Layer 6 of a small transformer language model trained on English Wikipedia (10 layers, counted from 0, width 96).
A neuron's activation on a vector x is GELU(weights . x + bias), where the dot is the dot product.
The model reads these tokens: " " "90" " |" " D" "F" " |" " B" "F" "A" " |" " Na" "s"

The vector x that enters this layer's MLP at each token. A number n stands for n times 0.068.
0 " ": -11 -4 0 0 2 10 5 3 4 12 -13 -2 -14 -10 22 12 38 -8 14 3 -1 -20 16 10 -11 -28 1 -1 4 2 6 13 8 -13 -7 -5 8 6 -5 -94 31 -2 -2 -13 10 -12 -7 -9 -11 3 -17 -4 2 -5 -12 -11 10 8 7 -1 -3 15 4 33 -2 25 3 -6 17 8 20 14 3 1 2 13 23 5 -40 -1 -11 -1 6 -10 -4 16 2 15 -6 -4 -10 5 -3 -6 -7 9
1 "90": 12 6 10 8 -18 8 11 -16 20 15 25 22 3 -10 14 19 17 11 19 -13 8 21 23 -31 -21 -74 11 1 13 2 -5 -5 20 4 -9 -6 40 12 20 -43 3 -20 -14 -31 14 13 0 -7 -7 -27 -12 -18 6 14 20 0 13 -1 -19 -2 -4 30 6 -15 16 3 -2 -1 -13 5 6 -14 -8 14 -15 -3 -9 8 -42 -2 4 10 1 3 20 -3 2 5 -13 -12 -2 -17 18 -22 12 -2
2 " |": 16 -15 0 12 -1 -2 5 7 8 36 8 -1 -15 -15 8 9 19 -22 -1 -3 5 22 9 4 30 -86 10 13 -4 -11 12 -1 2 12 -19 1 1 -1 0 -30 10 3 3 10 -2 11 19 -11 -20 -21 -17 -6 22 -4 5 8 21 23 -9 -1 -17 17 -3 5 -11 28 2 -23 11 3 2 -9 -4 -31 -31 9 13 -10 -44 -2 -5 11 -12 -5 17 16 -12 -14 9 4 -5 13 28 10 2 1
3 " D": 3 -3 -6 22 6 -1 -17 -4 0 21 0 2 -9 16 -4 35 39 -14 7 -11 18 9 10 -8 -5 -7 23 -7 -18 2 22 -6 11 -13 -23 -2 8 -21 22 -78 5 -23 2 11 -3 25 21 -33 -12 -6 -30 -1 -4 15 4 7 -31 16 -22 14 -8 3 -3 -16 10 -2 15 -23 -4 13 9 -20 8 -5 22 -27 19 6 -19 13 -10 -8 7 -6 21 7 -27 22 12 3 -3 7 16 1 18 -7
4 "F": -14 8 -3 4 -16 22 16 0 32 2 10 3 0 -14 -10 7 -1 -16 -11 -27 29 30 -19 -26 15 -21 23 -26 -2 9 28 6 12 15 0 6 4 0 32 -49 8 -9 -25 -16 -18 22 24 -13 -1 -15 -8 -14 20 12 1 5 -3 21 -10 5 -39 -9 8 -30 20 20 -1 5 -18 11 3 -9 -23 -11 -13 -33 -8 -13 -25 33 4 14 -31 -10 28 5 6 8 -7 25 26 2 27 -26 24 -3
5 " |": 4 -6 2 12 -10 -5 0 18 21 26 20 -3 -33 -22 -11 0 23 -25 -13 3 9 6 0 -1 35 -69 35 -2 7 -7 14 6 13 12 -14 -2 -3 -7 15 -22 0 -10 -6 1 -21 0 22 -19 -13 -13 -11 -22 32 -16 -4 31 3 -2 -28 -5 -18 -8 5 2 8 31 17 -2 -6 6 4 -7 2 -15 -26 -22 21 11 -46 14 5 15 -1 3 37 28 -1 2 8 2 -11 -5 9 9 6 -6
6 " B": -15 -1 -27 -9 20 0 5 -3 5 2 6 -15 -20 35 -21 34 35 -15 -13 -11 1 -7 13 3 -18 -9 16 1 -11 -5 3 -13 -2 16 -12 29 10 -31 14 -60 -2 -27 -3 9 -15 31 39 -18 -12 -2 3 -17 -7 -1 18 -9 -31 -1 -25 38 -5 -7 6 7 8 3 -3 -9 -23 2 24 -9 16 -5 14 -31 1 -3 -1 23 -11 -14 10 -20 30 30 5 14 12 -6 14 11 18 -4 12 4
7 "F": -8 6 1 0 -15 18 11 7 -8 7 -2 -2 11 -17 -33 17 -18 -24 -18 -23 24 22 -17 -13 -2 -10 21 -30 -2 2 10 7 13 24 -9 10 20 5 45 -50 -5 -5 -8 -20 -9 24 32 3 -8 15 4 -9 20 9 5 14 -14 -2 -16 10 -51 -23 2 -21 29 17 16 15 -24 10 7 -17 4 -8 -29 -10 -6 -10 -6 26 4 6 -23 -20 22 5 14 2 -3 9 5 6 39 -32 20 13
8 "A": -16 20 2 16 -18 13 -16 -18 9 14 39 -7 -6 -30 -6 21 -12 -22 -19 -18 25 18 44 -20 19 -19 17 -12 15 1 20 7 19 23 -2 4 11 -4 8 -48 -17 11 -2 -18 13 33 4 -3 5 -5 -2 -8 16 -13 -2 3 9 -11 -7 1 -42 -42 -9 -32 0 -1 7 39 -8 9 5 -2 6 -26 -7 -38 -11 -13 1 20 -10 6 -6 16 38 26 10 -14 -13 13 -12 1 20 -20 20 -8
9 " |": 11 -14 8 2 -4 5 1 31 12 41 22 -9 -22 -18 -7 3 24 -14 -10 0 -1 -9 -10 12 42 -69 24 1 0 0 4 1 4 16 -11 2 13 -12 16 -28 0 -15 -4 15 -10 -2 8 -18 -12 -5 -2 -30 12 -11 4 13 5 0 -27 4 -28 -16 -3 14 -3 32 13 3 -1 11 8 -9 17 -3 -27 -24 40 3 -46 10 -7 5 3 5 29 17 2 -3 8 0 -21 -6 8 15 -11 -4
10 " Na": 37 -12 20 17 14 4 -16 1 1 9 32 -8 -31 1 -25 26 28 13 -4 13 -19 4 9 19 -6 -8 12 7 2 4 13 -6 19 7 -8 15 8 -37 18 -54 -21 -24 3 10 -2 11 -14 -2 6 -8 9 -22 -12 -1 32 -13 -14 -2 -38 0 -5 -19 2 -9 -14 31 36 1 11 -5 14 -25 -17 10 0 -15 -4 -30 -24 13 -15 -12 -14 -9 25 20 10 6 30 16 -7 0 21 -14 6 -25
11 "s": -12 -26 5 25 -4 10 -20 16 11 -27 0 20 -19 -33 -39 -23 43 5 -17 5 -10 3 -19 13 27 -8 7 32 -12 32 15 -20 7 21 -5 -2 -10 -21 24 -39 -1 -5 -8 44 1 -22 8 -6 2 17 46 -1 -31 5 15 -31 -3 19 12 -7 -1 -22 7 -22 6 -1 14 -12 5 11 -4 0 20 13 -14 -30 -10 -20 -5 19 8 -1 -6 2 4 -9 13 -5 12 6 20 -3 31 -10 -11 -11

Each question shows the input weights of one neuron of the MLP. A number n stands for n times 0.0055.

n370 (bias -0.061): -56 12 32 40 28 -32 3 41 -24 -3 -1 -23 17 -17 -10 -17 -42 -50 21 3 -11 7 -52 -15 -14 -13 39 -22 49 -1 28 -11 -14 -2 20 -7 -17 -18 -16 18 -19 12 -16 -3 -19 -2 -18 -19 16 -5 -30 7 -33 -38 31 3 11 2 0 -6 2 10 39 21 3 1 16 -64 -3 -3 -9 13 8 38 2 26 36 30 17 -1 20 -23 12 -11 20 9 -3 -2 -12 -11 27 -14 -10 -8 16 12
On which token does it fire most, and how strongly? 5 " |", at about 0.35

n260 (bias -0.022): 30 4 24 -8 -20 -30 11 16 -28 1 7 -15 -22 -6 12 10 -20 -1 0 -1 -14 -43 -38 -28 -17 0 51 -9 -12 -22 -32 -1 0 -20 -28 -2 6 1 14 15 -31 18 2 -1 54 -2 -7 -11 6 -4 -17 21 -11 30 4 -15 -13 -1 23 -21 11 21 17 -16 6 9 38 -37 10 6 6 -10 -5 28 4 9 -11 40 -11 34 -8 2 26 -24 -27 -22 17 33 -19 -18 -4 0 -7 52 -40 12
It fires most on token 1 "90"

n75 (bias -0.044): -9 -22 49 -12 -10 -5 -6 38 -16 5 6 10 20 -31 35 -20 50 -20 -12 37 -26 -59 -7 1 20 24 27 -21 -24 -1 -32 2 -35 5 35 7 -25 1 1 19 33 12 10 -1 15 -13 -1 24 -4 -6 -12 16 -8 -3 -25 -11 16 -22 11 -24 -1 2 13 -14 -33 -14 -43 3 -12 -9 2 -38 5 -13 11 47 26 37 14 -20 -5 -37 27 -12 -15 -30 8 17 6 8 28 15 -10 15 -1 -24
It fires most on token 0 " "

n380 (bias -0.037): 10 0 -2 6 40 -1 -1 -3 12 26 -22 -17 -7 -7 56 -11 -28 27 5 31 -7 -17 -15 -17 -13 18 -6 -21 33 11 -1 35 27 -1 9 -34 -36 -19 -6 21 7 3 -21 -48 30 0 -63 -15 33 14 -56 12 32 -15 21 36 7 -30 -27 -2 14 19 3 -14 -37 22 1 -18 33 -16 -23 -4 1 22 45 13 19 -11 14 -29 -32 -32 -21 1 -10 -8 -2 -9 -1 14 -7 0 -20 27 21 6
It fires most on token 0 " "

n69 (bias -0.024): -13 22 22 -13 13 4 -1 -15 0 -18 0 6 -14 -41 13 -1 -37 -26 -21 15 -6 21 -16 -20 -5 -6 26 6 -6 -3 23 -5 14 -3 20 5 15 -60 -36 9 -22 34 -5 -28 53 -20 -3 -32 7 -7 7 24 29 13 22 19 30 5 4 -13 -2 -2 -11 -27 -11 -7 -12 -11 39 9 -43 -24 9 -20 -24 36 2 -1 8 3 14 -11 -21 26 -10 11 -7 -4 39 4 13 -11 -6 -3 -1 -3
It fires most on token 8 "A"

n188 (bias -0.036): -20 -26 14 -27 29 -7 -11 13 36 1 -28 -33 -2 27 0 -34 -6 20 -7 -25 -16 -5 -12 -6 -8 8 -17 12 3 7 4 -16 -21 -15 7 8 2 8 5 -1 37 12 26 -26 7 27 13 -21 -21 21 -32 17 26 -6 5 -9 -4 2 15 -19 40 19 -34 -41 8 10 -6 -30 -24 9 22 -15 -17 23 4 51 23 17 16 -6 -37 0 15 -1 23 -28 9 13 1 -2 42 -9 -6 -5 -6 6
It fires most on token 0 " "

n259 (bias -0.051): -34 -24 29 -20 30 25 -2 52 8 -14 -21 -32 15 1 -4 6 17 -10 -29 -12 14 -3 -14 -32 -2 -16 10 -18 34 9 -21 -5 32 7 -30 -10 -7 -3 -17 15 -22 1 35 -5 43 -4 3 7 33 15 18 -10 -8 -10 30 10 6 5 -7 -43 -18 13 -1 15 18 -13 -38 -17 -19 -6 -13 7 -11 7 -7 12 -3 -3 5 -7 22 8 17 11 -28 -40 21 31 37 17 18 -16 -13 -34 18 -5
On which three tokens does it fire most, strongest first? 11 "s", 7 "F", 1 "90"

n67 (bias -0.037): -12 4 -31 -23 11 30 7 -13 15 30 10 -6 14 2 50 -16 9 -12 -15 -14 6 28 10 13 -34 5 1 -20 15 11 10 2 -1 -22 12 -14 -2 -10 -27 14 -10 21 26 -30 55 -21 4 24 50 1 -9 2 7 -41 9 13 22 -26 -12 15 -20 18 -11 14 -20 -13 -19 7 27 -12 12 -9 8 -24 -15 14 6 26 28 -13 -30 -47 -13 41 -5 -36 -24 1 -29 -10 -8 -3 -3 50 -6 -25
It fires most on token 8 "A"

n332 (bias -0.031): -31 21 7 3 -3 -34 3 11 -14 24 23 5 -10 7 2 31 13 17 -44 34 -11 1 -35 3 -33 7 -19 -17 39 19 39 25 -15 -18 -8 25 -26 -28 -20 24 32 3 39 7 -5 -9 -50 -35 -3 11 -19 33 4 18 24 -22 15 -43 -35 -1 16 -18 14 48 0 19 3 16 8 -12 -2 -19 -23 16 1 -2 1 36 29 -14 -5 24 -18 4 -26 7 10 3 8 -5 7 7 -17 7 -42 19
On which two tokens does it fire most, strongest first? 10 " Na", 0 " "

n99 (bias -0.047): -18 7 0 -9 9 5 29 26 13 11 -8 31 13 5 6 -6 -13 -29 5 14 15 3 -62 37 10 6 38 -1 16 18 -9 -4 12 10 21 8 -10 34 -25 5 22 6 21 -16 -5 -9 30 0 -3 -10 -37 23 12 -9 3 17 -23 5 -9 -8 -5 27 -51 -4 -5 6 -17 7 15 11 11 -1 -21 0 2 -14 -10 18 10 -2 22 -31 26 -8 0 -31 3 -9 -11 -22 15 -16 -5 -3 -18 -46
On which two tokens does it fire most, strongest first? 4 "F", 5 " |"

n9 (bias -0.031): -37 -4 9 -1 -13 3 12 16 -54 50 7 -22 -7 14 23 36 -18 -43 3 19 8 21 -1 14 -20 -24 53 12 20 -5 -47 14 26 -21 34 -27 13 25 -6 -6 12 0 27 -20 -11 -17 -18 16 21 -7 -57 -19 -9 -26 13 2 38 -22 -5 -48 21 40 -19 15 -30 8 12 1 46 18 15 26 -32 7 12 4 -33 36 0 3 19 -24 41 -7 0 -5 -22 -1 4 15 15 -28 -21 9 1 11
On which token does it fire most, and how strongly? 0 " ", at about 2.5

n280 (bias -0.015): -36 9 23 30 -22 5 -15 9 -35 2 17 -24 26 17 19 16 13 -11 -18 13 2 5 15 -26 -12 -3 12 4 23 -43 -2 0 -29 2 26 -30 17 -15 10 17 23 -7 -7 -9 5 -16 -10 -13 0 -18 39 -4 25 9 -19 -26 9 -31 8 -1 -32 33 -18 -1 1 2 -1 -65 1 10 -2 -11 12 -11 -20 16 4 32 8 -23 16 -33 -5 18 -6 -30 38 1 11 -10 -10 12 12 32 -28 30
It fires most on token 1 "90"

n327 (bias -0.048): 0 -46 -11 -51 19 -13 21 15 -41 -20 -6 -16 -12 49 -19 43 -32 -24 -3 3 -2 -20 5 71 -23 -1 -23 -24 -41 -28 -20 -19 19 -29 49 -4 7 8 6 13 4 35 0 -1 14 -25 22 -8 -17 15 3 12 -5 -32 8 -3 20 -22 20 6 3 -16 -30 -12 15 0 -15 -19 50 -10 -3 -5 -2 13 -6 15 16 -14 28 -7 -3 -3 -2 -46 14 16 -3 -13 33 -4 20 1 1 13 -39 39
On which token does it fire most, and how strongly? 6 " B", at about 0.55

n229 (bias -0.016): 26 -56 -2 2 7 27 -3 11 23 -2 -48 -14 18 11 7 -22 15 -34 -14 27 -17 -26 -16 10 -3 -1 -12 2 -16 8 -29 -6 8 -1 -15 -12 1 11 -15 31 23 4 14 8 47 -35 13 8 -28 -3 -33 -9 7 3 -15 4 15 2 -12 -2 34 -26 3 23 7 -4 -4 1 -16 -29 -29 8 -4 16 11 -15 17 4 -19 -35 -11 -18 -6 9 10 26 16 18 14 2 -14 -3 -15 14 14 -25
It fires most on token 9 " |"

n126 (bias -0.028): 7 -4 12 -1 3 -37 30 -12 -8 15 -25 -14 2 29 30 7 -2 20 -32 52 -28 -1 -24 -31 10 24 26 -42 -15 -16 -41 2 1 15 33 -5 -28 25 -29 -4 32 18 2 -8 47 -8 18 1 41 -10 -23 -5 4 -17 -1 1 8 -5 -26 22 -42 4 -9 7 -23 -29 -35 21 6 8 -23 -18 -18 -42 -26 27 2 3 4 9 -25 -32 -5 -14 -2 -23 7 -16 11 16 12 18 25 25 -11 20
It fires most on token 2 " |"

n381 (bias -0.024): 9 -46 21 -7 29 -25 -26 -10 -2 -15 9 -64 -23 9 -20 -6 2 0 -23 -10 -5 9 4 5 -51 -5 47 -5 -7 -40 4 13 32 -10 -10 -17 -31 13 -7 16 29 -25 16 -4 -22 25 1 -23 22 1 14 6 -34 -37 -18 -8 31 -12 9 21 26 33 24 21 -11 17 -27 -21 12 -29 47 -7 8 19 12 -33 14 24 40 -1 -19 3 35 0 3 6 15 1 4 -15 21 22 3 21 -13 32
On which token does it fire most, and how strongly? 6 " B", at about 2.5